Layer 6 of a small transformer language model trained on English Wikipedia (13 layers, counted from 0, width 128). Numbers have three digits each and are written without spaces.
A neuron's activation on a vector x is GELU(weights . x + bias), where the dot is the dot product.

Input weights of the MLP neurons that the questions are about. A number n stands for (n - 500) times 0.0007.
n44 (bias -0.099): 432553509474622601675583462447367585340599302587675450464474853705635444441689521584410757660838622574534504440479653288225495570487521470500416412173375120544351303420508453382368709411901685538482553382716534688549271635513482404597715319613529306438500479739676156411467530417405396570491530341635378255569573483262513643634313338517765458413398546531458627283193590482699606435478
n52 (bias -0.043): 469327585480232542372496396480348391642570550447185446397429531438607362362602580463477557425576619603669579656402258777522317756500572473504476484436685879638379642637244570676285371523588381454532476569508371504367450398663500448504716478414627339440380618361186869515587562524323557300391516484359413333584535642352614500792534570413528569416581405379504269766626473592298588389524
n58 (bias -0.063): 412599695599346526327687338397422527586512727526778428391623489669430148466365342249481687496500391527535383588734484294526218602519213405556492591449597327548542560643271317728377328663553496670634484383439666604627534484424379441519431592508308710464550489578639527466362629708630753394477454600466523640483611597363434500446351626504262428579476316544432551488636257529559504766658
n67 (bias -0.083): 693572588377477545464628686432538611504402325935536572365465765413645430330737549472388364644607496453290406566627277304522640547546552462436316706437399453604677481524436278287620689431617458504536552439412604440428362540561532382409484452708678770560389162747318360420388584567560380464596566717698583520358403574389310599469616415344277458330580357484454689380568372529468294473481
n70 (bias -0.100): 492417374429436579525480707496480419293752444724356345630269649766467533468419500567492403827533462516533566484585772836391655413512182368521219604752582463345322627676338359769433573396722516504388413532396415331667672364444407430300500368470504754525725606467390443536433648496355402562371617455792706673496326435436537488529587472459450740467383512575380525165550508465212400484471
n94 (bias -0.059): 704534549627500379574468425545274547535776632465694436383267684551315588243610301625340417375309404566423338493675485496741465631496323593560605623411250507417554579632500590322468608615664439575279347658439690477406464431554599285601573538312607669579580641507463584471525514437546243384489365555484393379606413680822416396629380377434541557582410589365332507624568489504579642474537
n111 (bias -0.098): 336578665488629555712426786529554381755483406492262367421368579676537528555661453583616359375619420302613512500600550601248250525555550445549252418244500353475225402628516540329373445618406602602475225390654372392681445533290642463398504435277590504500480477350516540547345681504446504647421464284775646546845396387250857673460550480420339744435537484405531365418512380731591734630532
n112 (bias -0.076): 688658560358749526716414508377366385897415443586593432380573496424644446530454601305473353356650589675624543592339585496386631528564534349353695402527670418504661462298436226433522508655384402216468607364443519472445432552667516269629369426540519532330588470426423639565697583465626649650343377327588586568151581349393411572558321450674635671371429545302262508663536546451746678691508
n128 (bias -0.091): 540504488549504551387431527459427488517375535523596671594798630526625412368508376426536500163190483548636347615520733311705530667617577609480709553544404431467247247385399406626569572629500809457537631332311432641349716525567454350586376409638492602381311577516225392410408586326611193789642782404552439529667321316382476477452674737580627574605590581635426395508488341470459663593296
n131 (bias -0.131): 692290496294433480516438512521671253658458488617504288519311253455537677657351426271700533403607420630609508628504433760677555668658659536492454447655532533654636382206367325688442653579500346622529834370460347742475377550421399463259488492787724533517432196528239564548605508668423442500735700367351533562206436431552532504464395396383488310529599383475307549297388432371636455549375
n132 (bias -0.079): 480464809456342423508553515346389559525624492435714539411500652368276437792579473561202602468452351500369524527527685210319308440481462512808585448536551712463578885654715449845603350376381539527395399624465248705342477216624619504570437402599415435520687557356539571298344597484409428701750630429581688455449347651625330485488626477555581496424439653411465580589398468466504298492354
n139 (bias -0.110): 718569418394380372528604473611354650546346796546425446567440539481593376620464732360401718416292412512552412559575720673641580736574604500516188646581396545484496481451202441617492534543361371516345683586402647272345378512520533379555472120203613524574468153436611365766550390536653611707575563460400435418230460304342548535348488354540418617755557504443383358467335747551602626548580
n145 (bias -0.152): 681344487457471430608520454809697571253420288434482202444445240579719716475432541693500544615821585718453338685344447479318419517417312654522657435470543375321496343605327492444516285342451388500613543334780466504465692858479279663209564597527761665539651566539754589412267592720512520405668627424643564289354424654345339467653557298241535621677539537404446427526504576599239634577411
n176 (bias -0.152): 203739469721530783267567466482584594651591500425554314439345427327745509525569403889646353339412482443669326698595410474727454465402433284589487659561300359335384276420450748509488482135471648614487473343338750590260589572688644237589452401600513456589607345740668228581475670447446587253333565293462688415486487478521574415569333286678367568641429534713631601633737409440305677679491
n178 (bias -0.107): 647336459455531441553411230562562832559638117716562586462388543429298512535540659611512554243443366460187576552723554395496724700488546543397652496581444325595322383545593516447627661359391567708308565261449468678414630550496750613551384550747691414504476465496257332335377500427700396520500456376465601421397297412634384570456411571308188594317566620438371431512760564500639655682624
n201 (bias -0.098): 474527432679603569344292461396670387309546332615619414120447331549438548817285654745426260434769652615245681635391569482496375464448542332595568643233403576613591341631410409429559667677474582638451352237396710796486526656513555562547316655353564460459279305642794395539470453598487407733622417176691065668481238368409377616782610626685450474567604334509491380387409666556527464496496
n233 (bias -0.111): 299496737455524603562687678434461512599331429480361362451556468436708638394597508550359471683248487598601288452440757508477662500817578385708284822443622410388448449180276528640784415627453456559517591361341403223450667395544605590274686531360425405583596586471516395726547289360484488545388440629364651220339532533624573591399301488293629591442454657558607512546680593448131306553484
n245 (bias -0.119): 479466773508787638593652265594340549360361593688293524449545926477232409343430436487521560438720635400542212566619716358421526618451528760513530623508571298457619621504484484496480102512746403553271432557219744242487480444390642517533608532331375555747447464546665492691528256732615592534430343504316458761349500558525570755342404578517211488416577617513488483547389653451364449521471
n262 (bias -0.083): 575610663411376601452339399561369394386795449327380546242413657467464373214456373545421455520699458524739356583500682572625479310516465426610574443472596343398354264643319551452469500426388442465553597446469516809520191417473558568508460625408244276264633757360659583730232742597630653439457441433582745631479437716429520426329634760544561555488533404508543411716340381496606301677524
n283 (bias -0.089): 597432287492511420552183485440515531670672622262488687478640693453381496496527352415492524351404553539343606772574443350433578572305417642424629727528496302424283367588489431460511669558523328527412344492527691549668727732481589425439215645615492472320349583318637477604270642695203564675740457449568413540370438445450430450422440550375572788599632542753481480488258707458680320338520
n302 (bias -0.105): 646440647427615718641480545422549500442460504557456504310341346465504790455349410535525214572457407818702534483253478458580136590644342360819461633423306474630467484249324624449371549277794685587457607665612492308487376592637553432537496656623521087530442492534685588380476632487468674269392571374687645339432697783558694553555553575652552525530224369358636239357574555702362367593677
n325 (bias -0.128): 250337619561562309460538422480492520538579562338508547556607386478351205189592527591381467516410592737688416528441704504435390492398200738410459451504336342516223158156430508289393454359485430512582643465508587413504622284469496468516612519513508553590350716528237588676669488739324515593263429468223625492783441512504632539708481543500561625585750457594570573574628794721512594552516
n366 (bias -0.114): 591486726542772281686315330533584563146304777716386549509509731240426239562646251245405500302491395440573551364423524389578423630643663581641331449685578249585446620758540486491623273693456567280542126321523359429673446290293590296487674714327446257448288403394381523567390406472412425472586577578584352500529468578663642831431407686225739720774707748631554676364528614412523397676669
n376 (bias -0.098): 229558487375353460504598544483496464496487731217585575557557476564323757611496504706480827418172338488557611549601483459434367512480638340621533558508549393412867631454417624591492586480393444544529687460748342500471155352564276314456236422654556529705468355438634520604484572463324367521371298650694422525579536627713850592680559452378638644401496330254384240571492541786325587558455
n387 (bias -0.116): 544701587651547536538511547648386438453496319318442421441504650665377408684533435527438412537579508638648187559522477526419355504174354500713591455294730489508482590656417358508390457326353598580553296717598537723576416273504458575580419599244572674443376282627470626496689460511692557523555423548536522573413673221734729518541614401696307442511287396591554406549531636398428424679467
n399 (bias -0.139): 618504238318434268487521625452537504500620384303420591712792743433659649496351405732736386436647380521028423454534535427423518353496508720282417686681841284583437512421446542487492581604434625512339218338375475628461659500421553620521508605651678222422454516496653492617349492871724480444328513648592388452276390649542462438722755450577404479366369624313471522618294741654317361376559
n431 (bias -0.087): 602483458416171424809516379492492366592694504397359536543590423278621574512574484339439653293424565629611508631660650517582417202496556536627403500471397563877496448530352455416567557448624665919576567560285615713605419397553461546448689618250460597318630413434356755411460674571314666336655484332344400470522299641358603536682544683488593367270441400475476107525551443342703382542195
n440 (bias -0.068): 469576322580328435380455604641705415392385569322525439279480333368591594653547557893621682429408381476539468040344692488519430524388379454589540344448504476403519389419542566516711583361561269423568396400407617647456616492430398731754520384887561693500372530500277574438474720568504432492450582594739401520530398650481539166705424469610665565305476477436400667617488543421705713401476
n453 (bias -0.083): 500683257479804338407592662347464590597365370560777419410521479515462583605533544641434419425576496550184446525256591584789456356496737325670496542660637209598323395453464566403572482594294472504759402467594210496709341405287556622471380639648496657662402392726488492643564626276225444821734240479599592650397380659434492642396576257646300386492355432538407673381560541403602398454662
n467 (bias -0.008): 393333584869513391369583500367554802605329449866567630589491636340252147710384421202654465439742356569461604573534630556521445548479608323359735395448483596615218492681542487688450787378391538483245504458606551513337242554415357251508478475667407588421589367683590341432500183526359579333377479406589517567454466556470474782396383551327641669526571350562353736566451264335844562644642
n470 (bias -0.109): 577452588438387601469741500252558513628559525650500357257607721540544328282414529327261522491491550635608452692607756210721382355517321496438836461491293356469321424496542398671343573217667500416764412622381723442451623801496509701407801381518420650350253367483595362382446758588438744693662470552556461429357264561377431508189629611496354289552478629584504421571838500408270399639556
n497 (bias -0.093): 570444576448287599369549775624515419244492489594476610570625461616500293724488496343345677602452496291367547457640333465411265404332436473520572456385578318391279481540405650286534413619325653672268472458442360277516704765677545583285406668672202708536542602449597695627474185540526575500523442356555670722320457563388469660735406492488420558651456398444477643616556710450612265484508

Each question shows a token from some text and the vector x that enters the MLP there. A number n stands for (n - 500) times 0.013.

"n": 449701417538405614666551390510531432402465499639503573519478341610614344469503809379343370370500586464550508423614455483408756379450717633493425584295439578476531535557539578547562561407457417460680505464468363455652510490489372459551473608461586460399498579503453459435572490259562546471572521524421488496478659513470553045372520559612351446533555576485766372543445443633495549443539
Which neuron fires most, and how strongly? n431, at about 0.24

" ": 618554338691450331516426266407739347606581500506620453447539327574499403486651730504469337542572415397703559519505461501407617447535508425592474576464446607536364560503557509523724400545434499433647351652466530461668581657390430536656451489329560462439391447510428365492584448467408403473581422454522522612582506306484410457298699675537462532548494492478783530530317322485702510438475
Which neuron lights up most? n201

"-": 488548335569619448488568496510590336513477452500645326519524369553392573306521515569646244494657475377661560545575436539315565536556479489448402727670337464564433473438600447422671540524543532413505294533402721456719512417507482558473449510541643521569526580692483512491487244297524338413433370660405576612299605418487430227390658606500513466535650482464717546510428503447459550483537
Which neuron lights up most? n67

",": 436491386583602400368550330468662402370600419692496540533533403533501544522432702450411408356396406386624510460446526480429662418510397470567477507563200656603600565503402469503611479699481597334601598735521506592664417557315421501608615537468505616495470786403521389542605359426571406495543534583361474513462462510370433385283408521486409490435460418415746523489645497538560544434644
Which neuron lights up most? n470

"ement": 415517453572467405550448531400503498487540399647621501552479438485490523341495767383272293539633406470612606523544388550477651508595675498400351575567623553382664646535617391467548631458380408508526576578502382474637603567461488556641406577485396495430477527606462377529318375480360454393696470589366521354661617507425432175367509609593374559542500557472749648637347505334514481457590
Which neuron fires most, and how strongly? n67, at about 1.4

"\n": 525532312564461327425662453464452456499581486563576500662560376413407607277561566561615460460613295207633486502534381379321391516542501424559361530464409491530580447420433600496671428709498394343635542747538457543661537492456417545672507505537576577394587651514586522383549270525515428380488535460533611659554541535470510249350574633635462499501474352462576521546527317490539426545667
The three highest activations, in order: n58, n440, n262

" or": 331456586508507560521653478467626510397479423690504436663436514593595722434452756261343438401535376566521498361481591446343607603512537492519331531510342608564515431461479542461612590710425724486530592544529612503687531537516407549522343578488563597501391607433532300359629355409531393413482419438441560401469487455265401370317480549463536388443541547471636565515486562646456513447637
Which neuron lights up most? n233

":": 407496320641451344526482472462593494535571355441495546772438385460523471474496791385455464511542416200652450504599499474357522466477594469476505528595454472566547408582657464505632463660537588436664412872491518593656537598407385442622516377486603575414502623500500438341589617508437505428582481451307537474527469493333617087359578514518532529390495503386638444520543457533465540422593
The three highest activations, in order: n431, n440, n111

"ober": 494673504475619468509524510398425428524670613562682642633592452527472528572505677334324503534588446339558503524554360458337447444437541564326508605526382544444425643342443593396474508433509240398581546472563584495541598549559454642626486441569647688591454429409680407394539423488443382557515380495344499573506552379304433372374600666697673545556435303504629460569348351415553755450333
Which neuron lights up most? n112

" |\n": 551481322500486314357488467393584413454491548603630615809526549447527631349499520510476512586445333304656529633566414377387443397541631476585424490544455613551579473378470708508609571575427460288643497767565475481590514424370498466572572412615525479458585530525630583368572266349473492379497571384523549710366459377544549368349484571530462506474384394397759510700448367563431504519612
Which two neurons fire most, strongest first? n376, n467

" and": 341496416499574604463564336413611547386580577700430542587383476584535699494388724381338280406471400452614566395446637522341618569581451574575440553518316639578576485551385504480550472759361680456584696646491517554670466538451530493556469618408451529502406615484552257413671346390527422466516442410467498519412483511357392384322609493455395498468518463538613531496456506510468487533524
Which neuron lights up most? n201

" on": 486529336576463536493404380556524510490620563780539430475439499515441593414550616430421358566381473410601566537450483635374499599519396513484456523566402546363421559581633618421512419720434483508543572760450498522664546431562545502580636578560519695430421489462506224354568323605542535339522424614379475574554426556344450212234480574644451452391563493412591521486425385436637599393591
Which neuron lights up most? n94

"ilt": 417500484618433496554658460532496575370637476584560406666479412465526494398588696440301434500589517564592353459565241487376618395597497553528473509586294592453302701576385515490551559464416543470601524575645515556586257531469430526542414586642579370411481628464443539307619422389373383608629560475422559525683518614429493274247384684606374641549393517443793564465332467460444531514551
Which neuron lights up most? n132

" municipal": 511324468483539358583542426480666356435465541539495538734497370609489511464466547459289266381589478407652499467656485387275354611522616545554304530565355496445674669538473644524532498474487487480564608668503510588644521625451296445508487623442546504484500588424397383425634362522497276552592304487342504508594625378491428388356494706468532529510432473460795511605281434581645549633514
Which neuron lights up most? n366

" Committee": 436319426582462426582516532404491472477486451587418549397549341524556687467389731424432328591619376329630661592561495498354507474489670440446444651592524374457607635478697496519495500525463341296642646771429671562561577490472414464622608622530446606391423588392538532452569269528575438366469391524359531513575451504517391401287530722480525461444357524531887391571394391491607529339419
Which neuron fires most, and how strongly? n431, at about 0.15

" Whe": 305487420446508464655539533505441523594417475573611593604569430600551430370543547553491217631539357317598490412504366537276461417423657574537415586547448462511475403510507534476565485520582372271598620620448603500496565588490394641472514740373620575616508724388690446474539370338635595317509607603299520527315644375444380485366712539517406410495412461434645512527469527461517663396456
Which neuron lights up most? n233

"9": 462439397431615393479488395541549348444549544394489527647397584458484459469743588651492356568381608553603477479675515463365511414439611474366587654510433590479496501591592551427513532467380628479475414686457530488659415426462429555593540517470686528410481298461710469543546276283539276317433496464347520489512538425452585304278541598638465498636426693366978551486553475414514639597525
Which neuron lights up most? n387

" Le": 340374474514625557639652464548623318358568469360449576586523350486484559465573573437425391631478345358613526497533439453448498511494515600425466577502417390554524588595653534523603492490543236516628537559580541458505640571344517605637483553503615400490441676469525334443509517302633396340618367436333566469376843444440415393313551621416647370536509380522849509461313335612583576477550
Which neuron lights up most? n302

"ock": 382554423582311589565577318518458448521476559576612538365472287512442494447592565518468322458667477237560534474740414525355714481576597647517430507440360371556614687536462486454578542375553409543523487536464424531597562472526493607683605616373653604326371581562612437440500310349563567480720512577410393522558481387438479130312615577527458489552427649459624390597311411446546574525514
Which neuron lights up most? n431

"ild": 458507527389600452639518612457448737488587471621494621763495374454562593469603870492425259507573450549593580583514294470341498444497511635436460452572371310402393549526425452595512599470417387480514415576674467527466419604546371601676427636582604441517541584546507494553506294323383454398493560399328532454644499543489355379326479584509346638726420525511652459477259615500551522368413
The three highest activations, in order: n283, n145, n44

" non": 473374339517528462634534358410619270381551527611466384634502538489469555396450508543511447477513437321623537621497527458351420562506727664457366528541321440559514564488443550514598579549473346507674611643513571490675489616457387435473485611521603720592431660448556340245710210416534293376630461490466510502408632430518424371375602460290393430431490668558690472517424467586687611467457
Which neuron lights up most? n131

"0": 437431327437443353539504489392703559491538685485581444588546574455546365341471530711580287605582325315733351522547477447387598449551680580421550636545397542508438544436414545431590432461533607399537480714446519596676529556509381720514392427594638585413435547498602522397574214388471348311505515329606538536532488510443543300502625613549527299554402488461687507597456493446593617390374
Which neuron fires most, and how strongly? n440, at about 1.5

" |": 437638394637378416430425483533447463511626643526520527678442346429425519305603788493303318697449525314715632422447388644438613525507624515553423621472553555478599469610582569592451531600416554486499315646503472431639516589385282597639487351413542530479580560366416438459589387505364540417542513464450625533384548397301481352467598535516453533617403622345679453665532556385590418474514
Which neuron lights up most? n52

" units": 356516420606392389550471401416666388581667311664420450726477540562532691552595504585349285469623328274585576595542420442409653493593562369451551478558416666489474573489596513494543484471376552333637658520483532525695489406410426546605611610528500561480435619459468503426606267412437531473750429457343435379578485306417439399355524657378492536544415542470835493519453399414504560522636
Which neuron lights up most? n178

"ac": 472496677450511348631517374313492473559473507544541399592482272622549569422527588619400586683446394284566651554673491553369504483510637455579523585635475539485388744418486343399610525413399428568467322639678541456476278559525408689629567463595598538589457498378639509352434293510594459531574552501474351485649536579352476348448580546401499365599281544440599540473363415402650626429437
Which neuron lights up most? n132

")": 539505405533411304446539503363604440473446645647494593524583355486483527347471689632387291492517519439548463293580404572422552476565761330433499492511249499526659443420452470420603437517447599377528513744605526523596512543372471566606528466511575593453491668557506519442564268445433417402631610556324452665409573506439366154493702686580554499545496390444549497656511299536478642540521
Which neuron fires most, and how strongly? n440, at about 1.5

" territory": 396507462513458344605538420316592255487562537683509439585578533549486549567540578497260314485569361281534554513459355485401591587569595534539458376555399527359522612568582485628458459439452609381642591506566426485695467530520435459444614660484482593418395735368492518381603331319369473511637431614270508497711523439400460332311485663481495577443487574536829511594402376547559547666548
Which neuron lights up most? n366

"ulation": 367389482432626288466455503323449415438583452663584560633570517711453642396453699380416397556605501472524675525547304550508511439603614501380523411503407578438487720574354494425426465512549468597482573586544612595690589547478421524593463618642374483504431542426424467455554298500305351500532374570277530409709516383473507328405554546388346639503399575513871520601371383400455619572536
Which neuron lights up most? n52

"il": 489490645414621461424527418603477458426600379563447594605471447631447552470486767370329485622370484320602600558658378565461497469530718567535503291480413542572449683488325536474523522433416453543438338524542461501377475601525382489577427579697675588517511738415678489297574460390523271535570446452429487544553642450447531249251559579580473356547456311428678557467375479580607642464424
Which neuron lights up most? n497

"ST": 495574466485572480534444483440562328447505519563521506644494506536483513372506538643494204413576415374653516473560458591307516558539572354399483531467420621490669559577565367388571438450432456480655480618504536497658452484489334667729468484585464533353499462566456579623536123523624366395616534579445470528549540411442436226385626864523419539533503600451777504368322403483595661255589
The three highest activations, in order: n440, n201, n387

" ut": 522620501617603500517490292284505425433496552571500323671515375495519636460499393558407346458564311524585582514370392512300498556603598546515425330521334594464356529539565625456670574494498502350677529553445462438656395681421304502633425571497607590669599695566461378391663416404680397479504443607384507604533587341449447463319426544403473425458430490609879498551559433533484559590355
Which neuron fires most, and how strongly? n176, at about 0.14

"en": 513453472435632512597559407418523395357563640351483415705409416559384597464699470364413463532505515526684490406579273529390526585456661693478412522595398504328411621418446500616565453568540513575503364522530481363708336640400471547643552487509537592480564554344599426434444421551511528404568281408412607336594550406492513407295463474463396643752501515428738489492445347636639679627450
Which neuron lights up most? n111

".": 446449468482584326528825440501572456552532596471540530469469445601483529487576706486599374527451483274579541554568527520326525587477503545566441545376394285585653565511553347499529702622486467326639367638463647439600492526557494529531479590499622438398416662393503291344372398377454454522613414330412549519523620408609634377380557567486441220556637469528785406553432393404453670431402
Which neuron lights up most? n111

"air": 366532572439436529553656448450409390512407483615704579540436244567559516504722660380395448481549494447493620470590379537410646516478376553481492508504452534569557595545396359516562612383489326413685437533536463702509456449565433601739580502444526566360402632493622558395474341314456427614723438461309444494576578402406502222378646562547450511346242522480806544538285525529491637440678
Which neuron fires most, and how strongly? n132, at about 1

" Assembly": 399500484516526232467465477347591267545510376626632612498555369522607550449402638498428255491585439268563546674689480518450544657585630519420443552496487606342578600526537606536536568369440481486673531546333425482657557517353412511629498497435509558456374587437494566439602321443442385529615419547323448604522479426502429308394577610466557659429398622603934471561277427589599382473506
Which neuron fires most, and how strongly? n283, at about 0.75

"y": 285428494543521372554596441261591486417444478608540515519505505663525606524475581399497338349557446441619579534484328603388568521598543572413513465654326576399480682602353429505575429405514504498583512678594421590552486483546408586601622716310422538434445544535581570552595296367425458596556521649289509437661481388388445158282567613387396679406442602600813534463402466489453513517544
The three highest activations, in order: n366, n52, n233

"v": 465548380543584433669464485555580382622369613318425689525454374668349628646585587386505418430481454368515426615409508619420659394529603573394511454554454489478626633368579510401538686543484524369727458497486468522607401377646343449649545475545529359504566568452622537345485309479696397426516430495434357496467722402567526287390543589535475340545547393408712622433477328467457652559405
Which neuron fires most, and how strongly? n376, at about 1.2

"3": 443425379445474362457446432485583347444545566407513630605413532610508446402601528651574345572491548394578458454635476408365561420434640474339592761495419611508500539604570518483604496429422762555635428670463603481675441472517441595583509444539511439468483468539629502500518198297506249314512505470330502431496542400459610227365446546702522470585468625357866528507460362392661605661593
Which neuron lights up most? n176

"W": 383538432472517518592615447565465447593470507626574715415551382671441565386616587600428415631583425344574566503597356492373618386418625532604542393358462431549653606506471545461557575346471462549580458509559529503626646492541443468645528551474517439424475508445588610385597215283598440509620415510322471632369400399381438127427570672547408538444559710360661409521235485516600595293591
Which two neurons fire most, strongest first? n201, n44

" econom": 330599366513514429646570416322541380430444597611485434627548436615582469544560442568348318370705416527476575505468351509336563561479588597544421457489276634487481636540387668575512453521560458308654581564501538532660436708499293520551585744458540533386556470566523431342614290424568372555615533715441527449634525411425404351307529635456382565431368466460755480607382468574454571451372
Which neuron lights up most? n145